Layer 9 of a small transformer language model trained on English Wikipedia (13 layers, counted from 0, width 64).
A neuron's activation on a vector x is GELU(weights . x + bias), where the dot is the dot product.

Input weights of the MLP neurons that the questions are about. A number n stands for (n - 500) times 0.0007.
n3 (bias -0.061): 399 697 425 401 289 604 555 579 515 438 299 204 617 428 413 474 383 558 526 603 518 451 453 358 466 654 557 550 738 397 413 364 749 632 632 664 401 535 414 403 551 294 633 398 479 657 381 549 440 390 480 817 610 520 675 605 468 539 361 540 605 426 402 359
n23 (bias -0.056): 288 383 296 611 541 600 423 685 440 442 644 385 367 333 292 484 416 478 370 642 424 608 518 663 668 599 489 505 662 522 589 361 582 445 489 589 485 594 586 614 479 559 555 526 386 482 733 452 399 442 499 136 429 395 563 713 541 389 657 630 746 389 597 536
n26 (bias -0.164): 531 536 296 574 715 773 167 575 442 460 528 576 348 623 535 510 420 362 365 752 539 539 455 419 360 635 653 587 535 560 404 520 460 669 473 587 504 853 514 534 289 865 492 443 257 814 474 399 470 436 249 352 265 393 728 500 470 652 704 609 447 611 584 507
n38 (bias -0.042): 416 532 532 571 494 939 462 491 310 412 355 533 357 772 391 506 682 406 621 436 490 791 375 483 483 495 266 544 544 563 573 713 370 586 338 572 727 394 330 395 599 539 729 650 167 522 562 537 483 453 553 399 329 524 503 421 656 356 512 477 745 455 515 543
n50 (bias -0.083): 544 582 325 375 546 642 672 455 465 883 446 485 339 579 413 412 625 406 566 539 379 163 175 547 305 618 479 497 379 417 495 554 473 476 394 730 390 586 772 528 28 623 432 439 665 576 358 418 575 358 347 467 250 623 503 336 539 351 710 543 265 716 555 389
n51 (bias -0.203): 510 706 833 417 479 158 271 752 432 533 556 302 716 609 490 210 361 275 632 772 565 395 623 686 443 569 469 404 483 524 417 240 832 349 804 434 612 701 334 499 393 482 486 570 654 557 446 285 634 332 633 399 375 406 679 526 443 418 510 412 148 758 530 318
n57 (bias -0.074): 608 603 361 509 422 603 552 433 637 482 462 418 645 520 459 369 295 355 438 541 420 531 399 495 487 480 575 628 571 582 396 198 424 393 600 666 722 554 596 545 730 344 604 548 362 504 552 269 575 421 98 313 549 504 412 383 685 478 398 122 690 652 529 478
n78 (bias -0.163): 290 760 366 456 623 479 438 416 363 686 586 355 715 534 528 333 603 333 548 443 595 643 566 699 260 583 412 603 439 266 578 603 559 522 715 767 484 458 425 345 210 357 665 658 455 449 387 473 847 711 187 459 404 386 500 387 449 350 745 480 526 419 542 638
n79 (bias -0.128): 314 389 650 467 493 600 638 418 632 846 590 373 731 470 378 480 564 461 580 679 708 493 376 759 189 271 484 509 576 519 608 313 303 569 533 646 280 562 631 297 576 451 619 348 463 737 277 260 593 653 513 429 548 801 473 446 794 458 455 713 238 392 527 203
n91 (bias -0.149): 538 458 287 845 818 532 501 345 370 607 368 457 694 719 523 456 461 421 430 543 583 428 439 587 467 475 697 257 297 689 659 391 466 338 545 479 289 701 443 81 548 523 442 294 410 531 410 389 573 561 721 626 466 865 671 434 178 205 685 805 391 355 598 414
n114 (bias -0.096): 285 515 299 409 524 557 549 530 521 588 590 839 536 570 401 313 520 303 445 382 805 294 361 682 60 409 545 674 456 517 514 191 542 456 563 691 557 516 324 515 500 547 722 532 500 378 595 590 682 636 424 370 394 237 545 573 514 357 362 462 529 104 441 554
n120 (bias -0.062): 243 523 557 430 665 485 514 584 480 602 618 583 442 714 399 445 391 251 559 729 630 557 637 324 671 579 402 644 563 269 287 353 728 500 331 481 660 692 238 487 444 338 556 506 410 653 504 357 411 409 558 426 579 325 533 716 449 579 476 533 490 159 880 526
n124 (bias -0.082): 568 500 462 614 561 409 606 455 667 320 705 525 484 665 583 240 272 225 408 625 392 488 456 516 509 393 264 488 388 595 480 533 427 451 572 692 736 450 592 609 526 563 434 444 295 667 406 607 388 303 612 577 487 553 575 545 677 369 534 402 788 602 410 507
n148 (bias -0.073): 590 651 700 419 602 377 362 579 596 305 395 554 586 567 238 535 492 222 612 524 327 751 333 306 776 624 526 405 477 509 525 465 528 511 651 331 575 503 516 540 369 247 630 428 487 634 486 579 574 429 542 566 416 557 408 467 530 272 683 589 553 412 630 352
n150 (bias -0.098): 440 566 505 683 708 666 612 374 297 311 601 578 438 465 463 524 248 684 421 490 350 583 416 631 560 556 238 504 531 459 571 329 604 602 550 595 502 376 624 478 646 358 699 653 442 672 447 472 723 385 524 521 376 486 438 429 531 420 407 318 443 420 479 385
n175 (bias -0.124): 345 650 709 562 833 317 704 432 478 544 518 441 705 463 531 409 470 572 396 744 492 567 763 362 291 550 412 649 473 504 287 488 445 804 711 707 483 775 450 407 362 359 602 283 591 923 774 486 835 664 480 314 349 544 501 599 417 277 481 729 311 151 503 269
n186 (bias -0.030): 617 522 631 491 441 372 513 543 425 447 636 416 466 462 609 446 407 468 496 682 426 582 491 722 790 451 353 500 471 333 564 504 430 400 467 499 673 537 499 345 545 402 372 703 464 337 606 607 255 663 751 212 539 427 573 491 604 507 599 457 655 396 551 561
n231 (bias -0.160): 313 511 262 251 514 181 361 804 561 569 362 416 715 557 587 365 552 265 830 383 450 624 767 536 645 553 652 663 543 487 479 243 565 574 607 540 414 501 373 676 568 485 716 284 675 648 558 286 910 367 342 508 565 598 336 494 330 641 515 596 331 626 778 160
n236 (bias -0.092): 571 503 705 544 404 528 743 561 427 908 495 508 387 522 463 621 299 695 422 495 271 385 442 377 334 399 507 345 389 539 519 455 423 479 613 362 514 504 482 615 524 578 628 586 557 390 498 386 471 409 508 398 477 583 627 640 498 502 643 450 586 413 680 572
n250 (bias -0.093): 527 525 472 430 562 371 511 570 343 564 424 537 572 438 572 425 389 431 535 336 537 277 279 698 516 668 521 493 587 392 379 622 611 573 499 669 775 334 440 323 704 408 491 642 515 381 671 329 384 689 623 751 350 449 710 566 404 456 556 436 183 301 618 472

Each question shows a token from some text and the vector x that enters the MLP there. A number n stands for (n - 500) times 0.013.

" as": 660 362 633 552 438 522 494 496 432 471 486 476 311 315 661 603 445 723 515 389 468 479 424 358 773 669 677 440 441 473 514 344 900 680 480 440 461 472 465 368 338 434 665 440 603 457 219 619 450 676 497 536 454 550 479 640 337 574 530 282 376 524 336 624
Which two neurons fire most, strongest first? n3, n150

" of": 473 455 500 451 414 423 398 484 682 616 412 579 325 339 669 546 449 444 653 468 808 494 579 688 618 588 439 424 617 399 310 618 394 441 277 308 308 323 633 585 387 375 620 714 618 361 273 601 523 467 673 730 478 446 431 721 495 409 589 467 483 329 547 587
Which two neurons fire most, strongest first? n250, n120

" ": 396 670 490 724 529 257 475 569 576 346 376 683 350 345 692 601 880 622 522 622 381 511 576 600 473 504 439 480 388 564 300 530 407 577 396 437 354 400 658 566 341 419 423 388 661 657 497 608 544 548 443 374 579 599 554 692 293 556 473 393 489 157 384 488
The neuron with the highest activation: n175

" |": 399 486 602 678 341 380 504 519 537 577 586 730 446 301 549 500 684 726 470 537 417 550 370 555 610 563 399 449 465 507 328 578 503 449 442 393 406 270 592 607 250 548 428 503 572 488 390 630 510 544 590 466 551 442 503 928 402 571 567 217 507 314 455 477
The three highest activations, in order: n236, n186, n23

"ate": 580 397 488 637 212 345 489 284 474 518 483 561 412 365 501 674 465 466 570 506 754 288 715 352 554 493 441 401 619 537 390 378 559 569 309 270 356 375 567 578 416 415 656 382 540 660 349 556 417 507 359 554 781 517 541 705 593 683 460 380 709 646 694 487
Which two neurons fire most, strongest first? n3, n120

" ide": 629 431 548 724 504 626 405 284 611 498 397 463 491 404 725 571 589 712 735 422 734 566 658 413 612 458 220 442 339 430 319 464 430 534 275 536 444 343 690 461 459 504 607 448 401 429 414 619 372 617 461 393 568 419 295 353 299 626 435 491 548 613 572 785
Which two neurons fire most, strongest first? n38, n186

"id": 632 432 441 649 334 411 615 372 745 483 697 467 528 424 685 533 524 697 562 281 591 760 492 537 704 384 535 329 432 440 474 381 372 673 127 450 574 676 296 599 566 501 496 419 423 376 495 358 345 554 403 465 523 621 587 628 603 308 359 395 470 517 397 659
The three highest activations, in order: n186, n57, n124

",": 684 593 689 691 431 419 498 562 566 544 540 546 267 425 570 617 660 555 520 526 402 509 303 598 732 561 463 473 478 465 341 365 698 479 540 443 406 308 565 572 294 427 731 462 478 597 234 496 445 541 592 494 584 411 510 829 303 420 510 334 366 496 319 489
The neuron with the highest activation: n148

" w": 625 425 610 606 429 411 234 643 480 492 432 771 306 503 419 773 806 467 618 487 263 439 659 565 609 483 500 503 548 374 488 569 582 533 333 496 506 416 339 558 289 324 383 630 788 659 392 641 378 481 372 464 538 470 364 430 727 458 366 470 437 583 433 632
The neuron with the highest activation: n148

" years": 581 603 595 669 520 445 280 319 426 375 338 566 264 310 599 795 580 464 534 656 585 558 479 594 698 617 454 650 426 572 261 646 623 536 424 401 293 385 683 569 423 522 509 414 569 512 190 613 451 476 365 331 640 507 558 611 378 520 701 407 611 482 325 532
The neuron with the highest activation: n26

"-s": 621 144 597 776 549 365 478 452 389 637 377 533 360 222 462 653 738 686 571 587 356 522 498 548 703 466 441 728 758 459 730 391 523 311 535 369 348 524 433 520 384 340 485 549 555 471 454 613 425 370 415 613 597 482 527 543 466 592 387 336 491 648 316 517
The three highest activations, in order: n150, n186, n23

" service": 501 520 459 617 296 372 351 336 467 357 538 543 314 332 743 694 560 453 571 631 600 569 632 577 514 564 617 609 420 630 350 608 618 397 388 352 399 418 659 720 386 559 661 540 437 748 272 554 229 434 400 456 588 547 521 509 442 664 346 181 620 569 495 653
The three highest activations, in order: n26, n124, n57

"v": 715 519 769 514 405 659 583 268 551 592 564 414 556 302 409 677 645 623 333 380 341 629 420 513 549 410 588 663 418 409 683 400 147 585 572 392 491 678 541 573 485 572 449 568 415 467 459 625 449 490 515 532 557 555 150 568 493 418 323 551 475 486 156 639
The three highest activations, in order: n79, n236, n186

".S": 484 366 362 509 328 621 165 342 565 470 520 462 342 360 688 759 663 574 476 804 520 558 544 501 560 576 731 558 517 409 432 742 487 472 247 509 224 404 455 664 618 636 383 575 406 383 549 703 368 480 424 366 689 518 514 363 541 543 383 454 584 428 479 709
The neuron with the highest activation: n26

" to": 568 379 505 355 597 394 430 642 532 590 474 675 377 322 506 618 471 653 549 507 536 614 631 540 522 577 568 436 482 333 592 420 662 512 425 488 501 245 539 507 177 385 605 565 584 509 171 651 414 605 508 614 563 512 525 758 505 450 617 340 416 365 204 674
The three highest activations, in order: n78, n3, n148

" Im": 581 257 563 607 322 322 515 487 641 467 183 515 317 235 542 559 822 608 486 517 688 407 603 555 500 516 359 628 376 396 392 638 553 585 342 540 443 420 647 476 560 308 685 538 576 615 545 697 357 237 429 503 594 393 756 394 530 611 544 394 412 447 587 625
The neuron with the highest activation: n3

"0": 724 601 513 791 566 447 359 249 689 363 443 355 377 400 637 585 576 732 436 524 693 624 537 512 478 648 844 429 436 495 548 531 459 362 330 374 481 314 608 609 526 371 425 448 614 624 453 466 540 445 564 526 568 415 393 654 365 326 477 280 594 235 538 481
The neuron with the highest activation: n91

"its": 881 343 584 573 329 418 516 437 769 447 555 479 455 285 385 413 446 663 576 385 462 566 390 325 443 428 530 484 400 546 623 439 377 376 419 417 465 377 622 568 670 514 636 561 390 479 490 536 465 557 217 476 652 587 593 673 524 437 509 262 702 789 313 648
The most active neuron and its activation: n57, at about 3.4

" Tri": 626 291 479 620 228 353 512 403 401 512 385 531 414 376 670 769 652 625 612 406 458 738 649 390 570 541 334 520 438 567 646 451 500 543 468 376 463 428 323 508 692 306 417 473 464 506 654 761 269 463 451 501 301 458 726 468 485 613 723 386 524 387 404 688
The three highest activations, in order: n186, n38, n236

"ks": 808 475 615 608 358 508 294 629 617 322 520 519 230 368 588 472 704 500 459 537 483 518 433 483 473 529 556 542 343 613 622 289 546 461 518 380 404 318 746 649 423 316 730 480 582 476 473 511 270 385 403 536 510 484 480 673 613 293 498 439 542 767 345 705
The neuron with the highest activation: n148

"ent": 826 440 622 679 126 532 483 340 536 466 647 446 257 413 778 484 611 541 562 465 702 506 435 431 593 574 640 347 503 440 350 372 461 583 322 556 506 476 344 620 705 549 475 706 421 186 438 356 510 540 525 497 457 449 387 612 482 476 559 606 441 418 451 623
The three highest activations, in order: n186, n250, n236

".\n\n": 448 607 431 731 401 464 642 587 610 431 425 755 380 418 551 489 735 505 553 572 340 606 378 654 559 420 446 558 436 498 320 471 477 646 428 441 234 246 660 622 294 623 418 415 597 514 421 504 480 603 455 472 391 495 603 723 277 510 642 346 703 310 468 392
The neuron with the highest activation: n50

" extended": 599 382 483 550 430 475 335 405 380 405 498 549 220 429 793 751 568 591 529 537 571 679 632 500 534 511 531 524 365 694 385 503 454 338 372 428 377 520 652 677 386 361 624 427 540 691 304 530 258 814 343 612 488 561 544 648 406 367 454 294 650 561 520 492
The neuron with the highest activation: n26

"el": 646 503 447 411 394 496 721 436 602 359 452 686 431 484 597 670 731 576 628 315 646 354 396 257 405 309 670 762 534 311 494 449 605 469 282 401 473 391 566 676 622 304 472 381 701 477 437 642 553 288 457 668 809 421 487 571 518 514 343 476 455 457 439 392
The three highest activations, in order: n3, n114, n231

" we": 730 522 658 639 500 444 439 782 542 420 367 797 134 433 484 615 549 337 645 585 522 417 588 623 497 541 606 367 405 531 427 414 479 432 294 481 593 324 581 337 367 364 500 517 725 520 387 687 384 511 340 591 626 476 400 601 302 457 511 542 586 580 297 524
The neuron with the highest activation: n148

" dev": 644 443 660 706 450 418 439 605 436 687 375 493 243 491 455 464 787 520 663 436 642 656 715 486 611 513 498 481 517 367 292 484 287 466 538 521 492 385 529 696 331 239 295 493 544 433 573 562 324 603 460 633 805 517 276 371 384 376 501 506 433 551 477 684
Which two neurons fire most, strongest first? n186, n148

" flight": 604 450 521 709 291 284 267 320 374 448 536 653 185 355 585 759 388 447 644 623 510 563 665 538 476 599 614 668 672 483 388 682 498 482 282 419 655 293 646 583 423 449 498 534 406 662 376 606 273 427 362 569 451 507 535 552 525 603 481 366 669 525 551 518
The most active neuron and its activation: n26, at about 1.1

" station": 555 584 687 682 493 306 282 270 384 604 558 562 458 389 551 811 558 552 613 526 451 654 394 582 488 592 573 570 588 509 405 550 520 378 361 273 616 331 539 680 324 542 391 559 542 712 315 613 208 382 366 510 451 360 568 610 611 684 556 222 540 467 493 575
The three highest activations, in order: n26, n186, n236

"ves": 753 463 756 523 186 415 391 304 677 401 516 599 517 367 500 575 351 519 409 384 368 682 530 589 593 655 442 586 367 295 688 495 440 363 476 271 536 470 573 594 444 614 529 467 588 467 469 588 313 550 363 446 486 497 396 556 575 655 578 373 706 620 249 823
The neuron with the highest activation: n186

" ten": 595 466 390 784 469 450 404 374 588 435 623 424 188 390 782 649 631 482 490 561 474 519 671 444 685 468 429 570 352 460 319 513 550 433 300 375 479 506 447 521 423 353 402 493 527 825 513 581 299 338 540 438 611 593 519 786 424 337 410 405 617 526 626 652
Which two neurons fire most, strongest first? n120, n124